Layer 3 of a small transformer language model trained on English Wikipedia (8 layers, counted from 0, width 128).
Take only the direct path to the model's output, skipping the later layers: a vector added to the residual stream pushes a token's score in proportion to its dot product with that token's output vector.

Output vectors of the tokens that the questions are about. A number n stands for (n - 500) times 0.0028.
" at the ": 592 345 318 407 620 585 502 486 258 476 521 355 257 562 572 547 486 588 440 435 434 454 380 490 517 497 595 487 227 446 520 435 764 493 513 432 345 608 483 582 339 483 410 571 466 614 442 562 531 681 539 454 554 381 434 683 584 412 462 529 366 405 543 475 441 524 674 461 453 545 693 712 632 668 617 417 609 605 704 262 435 457 313 369 606 565 660 663 236 601 529 614 543 336 310 392 543 467 571 382 573 456 539 512 474 606 699 566 367 539 550 429 563 612 526 572 623 232 569 493 500 567 532 403 554 513 461 387
" % |": 468 446 610 516 757 576 691 404 334 574 542 499 373 461 589 412 185 647 536 567 533 226 594 590 529 557 668 589 359 781 593 302 344 541 447 323 433 445 275 504 447 707 696 491 524 435 413 378 567 549 580 635 369 625 279 417 379 637 691 495 338 410 384 613 551 226 578 503 403 426 452 467 969 343 471 406 516 591 680 781 439 455 689 358 655 634 335 636 499 415 446 727 466 548 408 564 549 333 619 278 301 518 479 420 546 393 487 577 388 748 793 285 348 467 257 513 740 469 386 499 554 631 603 512 450 398 511 434
"levision": 620 732 483 290 341 547 533 655 368 307 400 563 216 755 399 634 181 581 491 196 441 563 234 613 487 618 483 423 467 587 652 360 314 659 499 591 364 331 408 591 575 454 471 475 438 543 344 340 412 550 407 491 479 442 358 564 298 467 634 347 597 476 508 638 669 580 446 345 504 563 397 463 460 574 686 671 463 355 661 725 448 395 442 508 528 616 658 689 322 626 570 532 544 328 315 733 455 715 507 614 561 420 515 609 402 451 523 387 479 503 491 318 854 299 710 605 575 540 675 548 413 436 874 589 610 264 598 358
" has a": 482 460 481 507 515 541 435 618 447 612 482 635 406 631 597 494 484 644 291 303 468 500 474 462 497 500 551 519 491 416 566 417 456 667 531 313 398 696 704 497 463 670 532 476 733 410 542 259 448 624 556 390 433 552 458 377 440 411 546 541 344 458 405 528 590 389 434 439 375 494 519 576 549 605 624 392 629 587 362 406 435 460 415 507 399 767 383 323 529 544 597 670 389 556 537 293 731 463 608 662 464 442 593 476 422 312 618 704 457 522 723 528 497 586 482 565 416 590 435 596 465 387 627 367 596 314 436 359
" as \"": 540 522 481 582 457 538 643 587 309 420 533 485 287 418 405 447 662 520 458 457 474 669 424 420 491 549 614 692 603 267 558 475 756 505 498 553 279 440 413 534 382 557 374 492 650 335 695 564 467 539 485 492 336 454 441 480 314 683 394 621 440 505 644 502 551 519 556 416 591 611 528 384 501 587 538 559 495 327 436 636 607 408 566 577 684 446 454 467 323 419 316 658 454 369 407 424 677 508 531 703 352 536 462 449 479 679 734 525 619 630 332 498 636 541 419 712 564 218 425 563 378 328 492 410 706 375 498 401
"orn": 405 525 564 493 627 351 505 556 647 655 278 451 415 631 535 532 337 569 581 466 812 555 502 503 516 506 571 587 426 462 545 695 506 552 525 463 539 393 582 500 445 868 395 499 540 651 321 663 530 569 422 534 617 310 447 534 437 393 547 625 334 586 407 423 459 493 575 582 406 677 502 473 541 432 381 704 574 486 760 386 519 496 440 572 542 426 565 472 609 410 450 615 542 583 559 554 493 522 436 464 379 318 477 347 477 415 438 548 471 247 210 426 249 607 493 521 399 629 564 506 516 338 308 549 404 589 525 389
"arliament": 398 500 419 437 548 446 616 468 453 377 360 314 423 641 457 673 395 735 535 544 540 461 478 468 564 275 537 585 511 432 329 507 461 488 592 715 270 341 378 600 492 471 644 767 400 218 238 408 621 526 396 553 456 508 393 202 424 575 536 611 433 440 720 608 483 431 728 683 516 679 549 445 496 423 599 529 286 277 508 527 687 403 492 682 371 552 543 557 173 545 403 733 689 611 364 459 378 287 461 442 318 460 706 639 380 675 465 519 503 568 409 677 748 522 480 613 765 474 534 492 456 549 694 484 484 226 793 465
"ales": 484 545 351 527 571 448 498 483 541 531 590 628 284 837 321 638 264 468 681 521 559 350 642 454 321 579 561 639 487 328 386 648 342 410 430 580 524 520 452 576 502 389 575 491 454 441 627 319 555 656 520 587 625 424 388 70 531 539 483 354 564 692 348 401 700 574 469 455 443 495 632 454 484 566 333 719 172 528 610 324 623 679 520 568 356 554 352 502 439 452 487 414 256 520 438 670 473 480 463 634 568 596 477 590 335 349 523 581 562 711 675 452 502 530 373 397 513 660 621 417 376 551 544 337 627 613 693 455
"pite": 329 556 159 491 706 491 657 702 378 304 557 406 376 499 340 669 401 717 660 402 563 568 548 669 529 495 503 540 391 667 622 592 544 574 641 579 407 395 627 587 645 563 294 294 633 434 692 491 465 545 479 455 373 449 313 722 291 457 819 568 607 487 532 534 340 298 657 471 528 538 539 598 734 427 620 514 470 478 407 560 817 462 347 341 293 770 582 272 315 84 361 682 545 224 618 564 586 592 451 398 368 457 298 567 311 532 487 418 463 696 739 411 401 535 552 592 567 537 402 325 424 519 720 408 561 337 491 421
"istics": 462 722 319 341 667 343 620 549 473 557 545 769 324 583 354 658 364 484 685 148 467 584 342 484 579 500 481 603 450 584 516 312 675 852 575 488 440 415 438 548 469 426 903 422 505 343 554 430 476 758 485 562 468 647 354 585 488 411 505 296 468 614 492 569 592 343 557 500 594 551 481 452 500 800 355 614 496 553 341 596 528 504 388 444 676 706 713 646 317 367 721 452 311 704 404 404 544 421 625 339 666 541 316 373 580 500 296 425 535 528 593 287 401 287 312 496 628 230 524 504 509 380 524 609 630 351 364 544
"erve": 384 518 669 433 564 353 643 436 451 238 497 570 519 537 349 511 563 523 686 307 552 352 556 465 511 472 642 532 327 639 468 650 377 367 395 551 244 547 587 573 633 614 600 357 613 360 225 413 317 682 619 445 453 464 376 489 500 450 519 521 472 605 529 569 456 223 511 722 554 627 569 656 393 646 479 652 274 428 493 511 538 652 532 579 386 566 554 426 547 330 416 522 590 284 565 631 735 342 427 619 445 447 490 555 375 366 381 352 711 372 780 383 493 483 444 443 456 411 395 708 613 538 615 525 472 637 632 659

Output weights of attention head 2. The head adds the sum of these rows, row i times number i of z. A number n stands for (n - 500) times 0.00039.
o0: 377 118 568 291 722 393 499 362 541 422 528 337 572 494 538 632 438 498 577 482 554 408 600 604 370 498 520 670 362 438 619 504 263 261 552 513 203 405 408 506 459 466 428 588 560 466 422 555 561 352 228 641 752 635 582 514 417 619 333 505 530 534 393 826 541 672 639 607 354 643 389 543 484 368 210 603 691 524 591 423 637 582 706 663 299 336 583 483 657 328 371 421 594 416 757 430 661 637 506 550 543 314 533 332 525 515 316 353 592 609 568 351 601 465 674 520 392 389 388 607 566 602 600 637 524 446 579 527
o1: 417 501 457 484 387 598 524 325 388 369 455 490 373 858 739 576 416 634 363 489 569 342 669 375 682 514 314 446 241 419 497 535 465 667 450 527 738 441 675 490 323 628 581 346 544 815 508 648 569 368 576 523 640 386 514 363 531 475 695 500 492 466 576 616 488 429 570 574 528 449 631 574 656 588 469 546 549 731 403 617 391 463 464 467 545 496 456 562 278 416 541 442 486 334 620 307 660 637 654 544 344 479 589 375 489 495 255 307 461 547 553 559 629 465 577 579 558 485 471 447 438 453 335 277 385 549 353 503
o2: 553 716 610 642 620 375 452 520 256 596 535 532 535 353 535 415 429 588 496 444 508 443 364 437 493 340 470 485 414 499 582 668 700 655 556 640 347 485 429 432 582 518 548 469 579 355 607 815 564 541 640 539 379 543 511 571 385 531 518 591 606 549 529 423 460 734 568 317 475 437 547 520 346 469 311 517 620 461 401 497 300 551 515 328 401 362 596 285 455 486 672 669 364 421 376 249 443 574 518 642 599 381 411 278 459 632 568 442 662 434 550 565 467 606 590 569 592 431 449 457 442 465 518 414 357 441 824 586
o3: 242 571 626 631 497 347 455 257 454 640 552 568 523 460 460 470 473 515 635 600 584 566 410 408 534 652 648 312 417 637 411 369 536 712 431 422 741 523 797 335 427 536 257 301 455 563 428 625 503 673 310 454 593 432 639 464 660 481 487 469 432 682 403 264 236 522 440 396 383 493 726 458 560 291 720 476 414 611 531 465 493 691 467 676 455 521 479 394 576 328 455 478 377 640 653 585 368 855 307 541 580 469 416 345 476 440 274 680 427 381 459 581 618 805 518 607 568 466 465 540 533 536 420 502 486 421 322 658
o4: 423 576 486 422 418 495 465 672 553 437 699 613 534 543 387 640 466 257 584 493 498 572 118 329 523 678 468 575 548 383 443 497 623 535 542 485 554 670 610 550 470 683 561 405 468 568 437 611 425 422 496 482 657 645 575 577 543 550 448 685 426 221 504 339 417 381 507 699 424 486 606 524 443 441 501 558 278 569 288 605 504 554 633 390 589 645 418 476 433 616 452 293 411 557 428 658 736 363 324 612 620 427 604 546 337 386 470 340 382 556 451 441 395 608 557 483 467 537 385 765 512 382 460 541 362 542 581 475
o5: 540 390 617 396 693 385 260 505 354 371 456 419 794 286 447 402 496 643 484 624 337 361 536 299 508 343 505 555 337 453 565 487 506 503 458 399 606 524 588 360 478 530 544 396 527 473 548 558 356 777 441 404 477 620 742 374 661 404 474 515 493 527 665 516 532 413 740 355 621 561 581 549 479 754 502 418 518 553 526 651 229 721 648 443 629 549 481 391 742 402 581 439 417 660 453 531 350 533 385 663 683 461 505 464 289 587 368 504 589 430 300 419 407 528 390 510 389 548 423 694 546 657 367 415 637 492 445 798
o6: 399 674 498 564 351 698 626 615 576 327 499 649 653 345 407 584 574 273 281 517 344 488 507 579 490 614 434 500 258 461 290 620 29 673 454 437 403 637 512 229 575 433 363 737 602 495 535 459 693 652 581 471 366 591 418 535 381 640 392 375 222 625 505 535 493 406 612 407 642 603 529 582 518 351 691 495 241 581 616 473 772 464 391 380 426 472 375 333 555 768 597 477 485 617 417 403 557 482 466 648 393 557 469 632 586 647 433 569 527 381 539 451 662 528 535 459 621 653 544 593 346 492 461 426 538 417 388 541
o7: 514 508 506 386 562 613 637 609 562 348 358 409 459 536 335 512 385 504 496 277 216 275 519 424 393 630 475 452 689 549 617 512 583 673 436 359 453 574 534 372 493 573 621 560 601 394 583 398 621 702 503 217 322 378 452 436 537 705 681 490 508 716 666 582 509 427 538 408 584 381 527 434 608 246 541 490 571 542 556 346 395 525 701 521 341 448 689 523 430 634 257 701 645 541 312 299 565 384 409 608 311 264 459 532 530 660 629 611 389 519 712 763 493 298 341 565 623 318 637 514 449 513 485 563 575 496 452 645
o8: 524 508 368 422 443 465 463 450 460 451 424 271 569 393 392 397 565 542 606 691 537 595 482 442 617 549 569 209 622 500 537 522 522 471 649 424 586 371 183 464 352 309 538 513 547 409 432 601 524 531 294 558 658 470 302 265 496 552 550 627 624 528 733 607 637 705 454 689 649 531 796 614 672 693 433 628 420 449 491 737 568 646 463 481 300 551 761 455 536 459 387 564 745 220 295 496 147 393 506 553 441 504 637 493 331 555 361 573 426 483 565 400 671 210 547 399 642 514 417 494 495 457 652 383 553 383 422 658
o9: 543 473 590 598 534 430 425 616 448 565 711 333 392 458 423 579 643 532 467 459 641 524 471 464 442 433 736 597 722 495 699 397 550 451 566 413 408 475 501 535 547 544 620 392 380 387 660 430 538 429 616 323 528 514 559 408 254 438 573 373 556 536 410 484 372 512 598 484 481 399 339 490 781 581 491 366 604 467 478 603 479 493 282 516 590 618 507 478 459 663 552 641 346 659 282 260 683 666 524 477 622 537 536 416 571 556 611 546 319 382 442 454 526 333 428 609 552 399 503 441 552 474 546 495 368 328 410 428
o10: 503 499 423 493 453 426 327 240 422 505 373 319 644 283 453 437 355 512 562 627 683 685 492 516 494 564 532 676 348 513 538 721 590 489 592 521 473 513 519 358 173 399 402 439 531 665 430 377 596 482 552 538 388 526 425 438 677 463 725 457 458 470 635 605 725 648 604 378 439 486 573 667 544 578 450 521 434 429 413 603 440 443 357 600 581 726 602 433 651 449 313 670 504 450 566 204 504 626 366 360 546 578 560 354 584 494 543 568 400 371 561 485 444 509 629 576 587 456 748 394 588 525 458 576 285 356 477 442
o11: 680 522 511 514 369 640 397 190 524 381 388 424 304 352 521 639 623 643 133 463 675 414 295 621 498 473 392 383 590 429 474 682 450 407 335 308 517 593 688 575 334 491 547 506 398 554 689 482 679 332 467 690 371 715 593 749 592 464 503 419 427 521 236 514 506 499 567 646 660 541 750 362 741 460 573 410 394 280 681 602 445 669 305 329 516 577 510 485 611 613 399 493 467 596 337 398 493 569 620 527 586 489 447 538 448 722 425 611 373 626 476 367 428 518 478 448 616 558 569 590 298 392 520 486 659 507 310 641
o12: 471 547 578 669 581 316 347 460 429 573 322 467 674 648 537 412 634 477 641 784 517 512 465 511 661 645 494 429 473 699 589 492 482 441 252 661 299 406 660 558 531 659 526 580 251 281 353 355 581 649 490 339 645 681 378 506 649 597 498 568 585 326 411 374 656 537 254 308 460 411 475 579 426 546 411 683 554 621 440 441 466 602 427 309 556 612 520 315 461 381 572 505 606 549 604 514 507 389 327 278 482 400 396 448 577 550 230 558 642 487 598 539 437 447 462 612 470 530 638 328 474 445 651 477 544 594 432 611
o13: 647 444 297 546 564 423 597 598 410 500 549 633 301 544 685 447 646 561 721 437 351 467 916 591 404 722 638 428 481 320 162 544 465 586 616 599 399 389 417 534 419 433 393 301 426 499 495 568 341 321 341 511 440 426 327 638 684 556 598 374 529 530 510 439 458 348 508 546 366 71 225 527 492 647 485 703 403 658 481 707 446 323 677 585 808 440 731 532 448 320 392 356 376 478 477 599 366 684 529 694 524 489 376 532 621 549 386 490 651 682 448 632 408 577 310 369 438 337 553 742 387 536 477 508 919 508 546 472
o14: 504 417 700 666 745 399 389 226 445 376 284 365 600 688 551 574 399 474 465 560 501 635 414 620 599 574 480 459 547 410 601 444 543 456 321 526 487 651 370 483 634 702 499 497 762 434 467 689 312 627 490 298 379 489 369 577 653 691 514 502 140 530 538 623 239 216 454 614 751 644 326 510 434 577 639 387 501 674 707 241 494 531 435 646 475 356 520 414 550 613 572 512 542 500 438 560 709 253 534 440 430 586 374 557 559 594 521 602 407 588 498 270 660 240 421 568 378 412 283 628 524 541 551 725 479 359 546 271
o15: 403 480 695 529 393 330 511 560 566 457 320 460 406 811 442 645 511 386 559 428 504 442 650 414 463 382 547 535 419 425 491 211 553 594 527 307 464 603 409 451 330 395 375 521 435 585 389 552 564 527 441 765 504 720 452 324 640 683 582 569 601 651 550 519 593 412 433 592 352 458 609 650 483 410 555 583 630 444 597 577 609 400 248 648 410 548 339 377 491 309 493 444 386 515 645 373 453 327 588 466 374 464 272 403 489 427 574 653 441 596 400 594 570 420 635 566 502 700 466 606 529 634 592 652 492 693 184 539
o16: 645 469 538 472 461 665 730 590 505 495 592 507 444 336 419 581 498 507 510 349 445 210 493 531 727 558 507 474 560 546 493 499 675 838 808 460 457 467 526 401 455 698 610 609 278 568 639 464 513 565 345 656 426 337 385 549 492 476 536 469 435 446 325 548 716 475 441 364 647 427 444 568 427 478 528 494 404 468 353 364 271 606 254 338 486 520 611 716 735 562 552 475 489 460 685 484 407 432 522 511 384 197 450 440 526 374 438 588 434 371 523 524 633 529 462 506 552 737 355 352 564 410 509 437 324 820 472 566
o17: 580 737 519 244 546 462 469 520 528 346 612 585 321 480 415 673 463 595 445 508 499 667 506 419 360 500 472 354 447 647 456 416 519 625 522 564 402 350 382 486 703 407 363 480 660 152 481 417 558 749 314 394 536 253 512 406 604 440 495 496 587 671 674 535 512 665 376 508 310 280 617 750 424 522 250 453 138 481 400 609 545 478 487 446 479 531 609 637 613 819 624 503 503 469 547 557 581 588 531 637 579 608 488 527 399 467 467 468 613 752 388 391 463 282 651 462 259 483 450 232 632 665 435 499 691 382 580 672
o18: 592 261 608 739 478 685 299 430 552 607 541 383 452 545 428 488 460 494 575 671 668 519 596 185 661 610 516 406 456 541 574 565 410 399 290 381 662 462 388 550 671 588 419 604 498 577 329 318 229 666 185 454 472 581 572 791 335 557 500 395 491 578 319 454 468 464 792 355 515 575 518 634 389 399 573 955 525 437 634 568 407 502 708 457 332 450 472 686 612 383 154 398 449 460 531 364 687 484 674 465 433 446 346 444 327 642 613 548 491 537 445 542 463 558 568 539 362 426 415 550 523 533 412 688 445 289 685 501
o19: 625 697 460 346 534 280 364 458 294 485 440 668 496 429 461 408 419 542 411 523 449 590 605 465 519 325 565 478 275 451 220 461 527 624 453 566 695 299 470 519 674 521 531 681 525 575 663 526 369 605 558 610 545 583 630 626 544 700 665 325 474 675 525 557 578 412 601 614 406 447 567 668 604 620 523 544 560 456 426 510 460 595 360 536 373 325 338 498 487 313 283 441 325 517 269 699 509 732 437 572 447 429 348 499 640 485 586 259 445 475 605 567 462 621 318 638 635 532 583 391 440 463 724 339 358 487 530 472
o20: 610 413 382 516 715 476 591 531 443 579 471 335 483 583 543 622 303 793 558 369 715 332 677 564 525 639 411 723 553 356 552 451 524 451 323 474 347 405 337 545 632 554 477 542 412 274 382 333 348 465 356 352 529 478 603 443 357 561 607 415 636 526 608 429 532 398 426 517 693 633 410 563 548 417 231 587 744 556 703 531 360 484 439 768 712 490 758 399 401 593 651 572 274 475 595 453 483 649 328 622 476 484 496 746 603 371 481 402 416 525 475 389 465 467 538 599 589 569 533 471 455 364 420 260 543 507 375 416
o21: 456 421 523 463 530 517 569 573 454 351 488 402 349 370 489 401 419 516 531 587 644 568 512 572 457 583 584 520 488 595 599 331 437 543 594 375 496 542 502 422 483 512 482 578 532 553 426 424 503 629 372 557 262 557 388 334 361 448 411 432 501 397 553 368 589 433 450 643 663 413 535 450 541 697 479 308 555 539 464 464 558 505 413 465 532 561 364 546 585 401 521 667 631 464 306 615 429 671 577 435 565 448 493 540 628 491 648 504 493 629 708 502 369 340 703 519 377 603 503 427 471 710 733 636 576 385 439 456
o22: 367 562 378 378 572 513 411 605 913 492 213 488 509 433 556 553 423 623 411 498 715 716 530 251 382 99 571 394 539 439 353 398 415 469 552 565 312 285 561 695 564 451 539 471 561 700 372 529 534 405 595 451 508 484 624 402 453 604 376 724 381 579 776 462 568 704 447 582 471 534 585 412 525 511 410 764 546 383 217 517 431 655 338 590 594 473 553 510 475 509 694 365 516 416 532 513 446 408 669 603 326 525 621 522 695 652 541 471 479 351 555 400 372 486 424 454 519 473 552 406 397 629 534 511 585 537 492 380
o23: 466 500 557 552 490 540 476 449 715 652 469 450 410 838 469 382 582 375 671 497 421 485 685 515 311 618 584 493 264 537 674 789 403 491 627 360 703 533 437 626 517 654 597 368 461 329 627 431 282 506 589 675 283 467 507 519 534 669 582 452 535 583 407 423 270 617 499 649 493 598 394 651 648 458 162 556 516 345 643 650 538 469 512 474 632 481 422 228 489 521 387 509 690 388 473 601 721 413 502 419 471 302 474 282 433 441 400 491 677 538 569 364 408 553 460 333 311 342 359 538 350 399 525 788 531 621 539 418
o24: 517 447 473 555 482 650 619 332 354 604 264 354 406 363 317 390 548 309 554 594 478 736 267 579 764 371 665 490 485 449 511 728 765 651 509 420 499 368 542 660 400 627 584 548 455 358 536 524 611 478 433 307 405 447 510 585 504 531 647 489 296 399 460 508 328 552 592 572 613 715 352 607 330 438 612 578 421 313 471 522 445 564 664 487 689 358 353 380 552 418 587 458 429 433 592 760 507 625 409 361 422 453 699 462 559 533 389 443 458 384 661 486 562 784 441 518 529 513 562 455 273 516 499 561 731 550 555 288
o25: 424 494 365 539 654 604 292 538 491 611 760 548 487 445 403 526 456 445 363 352 434 604 304 643 482 556 418 438 543 386 544 399 582 498 391 542 618 592 480 457 616 709 644 538 491 524 393 432 510 404 606 492 260 241 524 735 487 319 652 194 307 513 585 371 506 475 346 491 629 555 346 474 530 501 363 571 536 368 482 517 458 795 483 388 548 512 330 460 472 724 420 689 550 411 438 496 618 494 427 653 353 687 451 592 653 553 702 546 469 389 547 510 372 763 340 466 610 675 434 628 441 489 473 517 506 354 552 642
o26: 449 511 483 744 333 516 530 624 559 517 513 556 480 297 501 457 319 612 339 516 578 458 424 524 572 415 647 569 583 397 683 626 645 521 459 614 419 227 761 280 482 362 567 498 504 812 333 488 581 329 540 251 605 441 446 533 381 479 407 552 516 540 790 465 504 629 283 442 651 481 663 543 500 323 481 407 484 527 403 703 677 485 422 666 513 641 370 415 505 258 484 554 532 489 344 293 391 615 510 322 435 602 398 576 538 451 610 540 449 612 351 419 489 565 539 551 401 386 683 475 533 656 506 478 470 612 505 412
o27: 454 577 449 383 496 623 564 424 737 359 432 648 405 479 502 399 305 416 589 533 631 508 553 578 701 486 484 432 380 581 536 592 412 672 405 606 437 515 303 475 495 336 612 460 612 620 375 693 817 613 651 528 641 408 616 382 420 476 459 582 545 456 758 354 653 354 543 630 464 361 642 516 579 496 433 528 440 341 433 584 369 562 399 415 415 328 409 536 524 501 559 568 546 664 377 532 422 673 365 415 374 376 400 478 291 682 584 473 517 535 529 515 693 397 493 441 368 352 613 513 375 508 570 433 535 506 693 358
o28: 600 529 638 563 483 625 571 620 533 519 490 536 538 555 575 378 595 487 340 542 288 501 320 420 557 507 589 426 433 578 545 549 592 411 314 394 590 374 735 304 500 575 340 684 517 372 518 465 641 437 464 620 652 469 312 429 459 426 651 392 388 514 438 438 227 647 518 524 649 383 368 478 389 784 641 490 468 642 404 551 634 453 294 601 388 436 654 382 546 340 632 620 367 658 646 545 527 497 505 523 619 307 589 659 417 553 466 518 582 790 504 398 268 543 334 461 425 473 336 538 220 626 626 502 595 434 470 496
o29: 454 495 328 353 496 407 555 626 535 639 608 553 513 460 439 326 803 540 653 383 310 497 569 477 324 436 416 474 444 473 557 559 667 542 528 690 380 514 540 654 485 351 636 433 373 677 689 725 398 488 610 632 329 406 467 637 549 428 590 577 471 338 635 275 624 444 328 871 419 357 460 613 404 495 378 643 440 545 376 493 716 666 414 495 383 530 467 592 414 427 649 471 590 721 329 395 602 534 696 445 718 338 563 682 447 489 544 581 325 342 514 311 468 673 487 310 400 381 343 142 420 472 505 605 572 463 526 458
o30: 364 400 432 611 815 717 612 509 453 578 420 425 300 659 553 318 642 483 491 406 436 537 529 358 297 583 739 339 422 606 508 627 493 594 341 393 559 501 396 447 738 539 505 623 491 420 673 365 503 433 708 666 608 628 594 444 504 392 435 705 598 373 508 584 401 514 659 605 416 457 365 744 435 422 557 399 598 662 511 415 372 507 481 474 284 403 461 473 554 451 865 554 476 641 528 543 391 336 555 367 563 557 430 483 472 366 510 464 670 344 499 487 321 256 580 501 604 665 656 728 213 507 480 560 237 386 483 389
o31: 561 497 500 584 546 437 533 499 697 505 604 292 480 641 490 535 368 287 385 470 723 592 412 585 411 503 329 541 501 446 690 555 459 436 361 402 664 518 644 639 327 386 568 634 436 438 586 276 353 584 424 723 544 441 372 620 359 724 680 380 313 699 417 552 698 494 662 535 565 528 499 314 539 356 627 585 514 422 352 594 528 501 466 809 661 604 417 472 396 561 317 501 417 403 398 569 550 488 520 404 382 596 416 457 514 643 399 387 338 499 529 789 434 599 299 394 304 590 510 581 514 494 475 500 578 559 219 548

Each question shows a token from some text and the vector z that the head gathered there. A number n stands for (n - 500) times 0.004.

"ey": 510 535 495 502 470 508 515 511 493 500 499 498 521 565 509 511 505 482 479 571 521 495 465 498 469 503 505 503 509 473 463 524
Pushed up most: " % |"

"|  |": 517 470 491 527 438 488 487 491 540 471 483 483 513 581 480 491 456 515 465 518 522 504 472 460 442 455 505 506 495 475 463 513
Which three tokens does it push up most, strongest first? "ales", "levision", "arliament"

" which": 545 551 480 555 472 524 482 527 509 514 498 497 486 518 535 482 474 457 508 526 582 483 526 489 525 501 493 494 540 526 473 547
Pushed up most: "orn"

" Con": 525 498 474 531 494 536 524 510 480 498 508 488 517 533 581 490 480 490 502 532 536 492 488 507 470 488 476 527 513 475 482 507
Which three tokens does it push up most, strongest first? "erve", " % |", "orn"

" just": 521 517 499 518 476 501 513 499 546 500 482 510 467 520 529 484 486 507 506 544 508 478 495 477 493 501 457 497 504 505 496 516
Pushed up most: "arliament"

" s": 505 484 502 510 482 510 538 507 473 510 469 481 500 496 560 519 496 500 518 520 550 517 435 483 441 522 508 499 520 476 481 513
Which two tokens does it push up most, strongest first? " % |", " has a"

" be": 513 519 507 503 510 503 527 513 486 523 477 487 492 498 560 512 463 496 501 529 537 506 458 464 446 525 477 482 527 484 472 533
Pushed up most: " has a"

"L": 499 506 485 491 422 524 519 529 544 486 512 509 530 565 518 505 486 484 476 568 546 537 505 488 476 506 496 489 529 494 475 535
Pushed up most: " % |"

" II": 515 510 516 531 461 536 481 487 518 506 475 518 460 514 543 537 472 482 505 538 526 504 493 494 510 507 500 483 519 498 479 539
Pushed down most: "levision"

" b": 548 560 504 536 498 497 510 509 576 486 500 509 472 520 554 496 496 495 506 563 554 505 475 486 526 484 459 479 490 520 493 543
Pushed up most: "pite"

" was": 500 527 500 512 533 551 513 510 539 508 514 494 520 499 504 495 525 502 515 558 532 488 460 506 511 491 470 461 484 471 474 512
Which three tokens does it push up most, strongest first? "erve", " % |", "istics"

" |": 510 530 467 499 483 506 523 518 507 489 498 524 549 535 508 514 505 503 492 565 531 517 447 499 456 519 481 498 500 469 479 539
Pushed up most: " % |"

"\n\n": 542 475 449 531 508 575 542 477 445 443 501 451 540 565 649 538 455 516 452 540 524 488 489 520 483 520 545 529 487 462 436 490
Pushed down most: " at the "

"ant": 523 559 487 542 490 478 496 513 565 497 513 522 478 525 553 513 485 493 499 536 564 519 462 489 521 481 477 483 512 522 495 557
Pushed up most: "pite"

" originally": 513 520 508 510 487 513 482 541 545 514 504 518 530 502 540 495 447 507 528 547 559 521 493 458 535 499 471 468 499 483 497 533
Pushed up most: "arliament"

" C": 521 522 501 492 525 501 478 498 538 510 501 509 475 540 496 477 493 530 497 548 498 526 466 493 498 505 483 484 480 480 528 511
Pushed up most: "levision"

" by": 533 501 481 534 479 533 498 539 517 504 489 507 481 544 515 501 434 512 487 546 621 493 476 526 487 529 443 509 501 514 491 570
Pushed up most: "ales"

"ice": 491 513 486 478 458 505 510 521 539 521 491 493 518 540 507 515 471 498 494 540 535 540 490 489 482 513 478 487 525 484 484 536
Pushed up most: " % |"

" dec": 508 522 492 514 490 514 506 506 506 502 504 479 507 523 551 526 492 520 490 528 491 492 500 487 490 472 499 474 480 503 481 506
Pushed up most: "erve"

" trans": 516 521 478 504 525 549 497 503 540 499 518 494 517 493 521 497 521 492 498 541 539 496 487 486 511 482 482 454 489 481 471 523
Which three tokens does it push up most, strongest first? "erve", " % |", "orn"

"ar": 518 492 526 553 476 535 445 513 564 510 477 505 449 481 546 533 461 495 536 528 578 514 484 428 493 489 515 473 489 547 502 528
Which three tokens does it push up most, strongest first? "arliament", " at the ", " as \""

"42": 544 537 483 564 472 524 516 549 516 520 509 496 491 508 534 453 481 462 507 523 602 491 511 464 550 498 488 505 536 526 472 562
Pushed down most: "ales"

"duction": 535 510 514 560 504 538 510 504 529 492 501 502 486 531 525 474 487 517 520 559 560 487 472 492 487 505 474 511 497 503 490 515
Which two tokens does it push up most, strongest first? "erve", "ales"

"hen": 525 519 480 497 478 529 503 511 498 489 488 456 508 522 560 528 494 515 470 528 480 496 499 483 486 479 501 466 484 511 467 523
Which two tokens does it push up most, strongest first? "erve", "istics"

"am": 523 561 495 535 497 479 504 514 571 492 510 522 481 522 558 502 487 507 499 544 557 517 466 480 517 487 470 484 510 511 493 557
Pushed up most: "pite"

" Court": 504 516 506 521 485 537 515 497 478 507 504 476 497 527 534 537 490 516 489 527 485 484 497 494 481 494 495 484 494 489 474 504
Pushed up most: "erve"

"1": 429 493 555 525 430 617 539 500 516 515 395 453 509 530 454 460 476 465 529 605 508 489 496 512 429 505 510 524 533 555 475 497
Pushed up most: "istics"

"yd": 532 539 482 535 497 483 498 525 570 487 500 533 485 523 574 501 483 508 485 537 562 517 467 474 524 489 462 475 510 501 483 557
Pushed down most: " has a"

" Richard": 491 519 485 522 522 556 539 503 489 481 487 507 515 551 511 519 499 528 504 548 566 528 454 489 442 510 499 527 507 457 490 528
Which two tokens does it push up most, strongest first? "ales", " % |"

"ow": 542 550 476 527 471 517 486 512 528 514 514 490 485 511 534 486 478 460 516 516 572 483 521 503 529 496 495 491 530 517 454 543
Pushed up most: "orn"

" power": 543 558 511 534 487 513 509 486 556 501 515 510 471 524 539 515 488 490 521 537 562 514 475 499 517 503 472 467 517 517 494 549
Pushed up most: "pite"

"ign": 522 506 521 541 473 524 480 500 511 482 473 496 454 522 558 542 470 499 498 544 536 502 485 476 490 496 517 505 487 513 474 527
Pushed up most: " as \""

"ol": 503 508 519 520 463 517 485 497 519 500 478 494 456 505 535 521 482 482 496 538 521 508 485 488 493 497 521 497 506 491 474 534
Pushed down most: "erve"

" has": 518 573 516 552 494 477 526 493 550 500 524 506 489 520 532 487 496 497 505 561 539 511 442 494 500 490 481 490 503 500 497 533
Pushed up most: "pite"

" re": 512 509 507 533 466 512 484 504 519 499 465 499 442 521 530 539 464 491 508 539 524 496 475 482 487 479 487 488 498 507 485 549
Which three tokens does it push up most, strongest first? " as \"", "ales", " % |"

"all": 517 508 509 502 505 509 528 507 485 527 485 484 483 499 570 521 477 489 504 525 551 507 456 458 450 533 484 481 534 491 467 526
Which two tokens does it push up most, strongest first? " has a", " % |"

"es": 545 556 473 535 473 527 476 504 496 521 499 494 485 507 531 494 479 464 521 520 578 493 516 518 523 509 505 473 523 522 454 525
Pushed down most: "levision"

" P": 514 503 491 509 517 497 522 501 456 523 485 480 495 501 577 543 484 497 515 517 580 517 436 447 443 529 487 484 522 513 472 515
Pushed up most: " has a"

" aff": 489 503 491 520 489 485 491 511 528 519 507 503 482 531 520 509 485 505 525 489 510 502 484 502 489 490 499 476 485 489 503 491
Pushed down most: "erve"

" about": 515 535 495 496 481 460 494 542 544 513 525 514 473 520 523 506 468 524 523 507 522 488 487 461 489 488 461 485 467 500 503 538
Pushed up most: "arliament"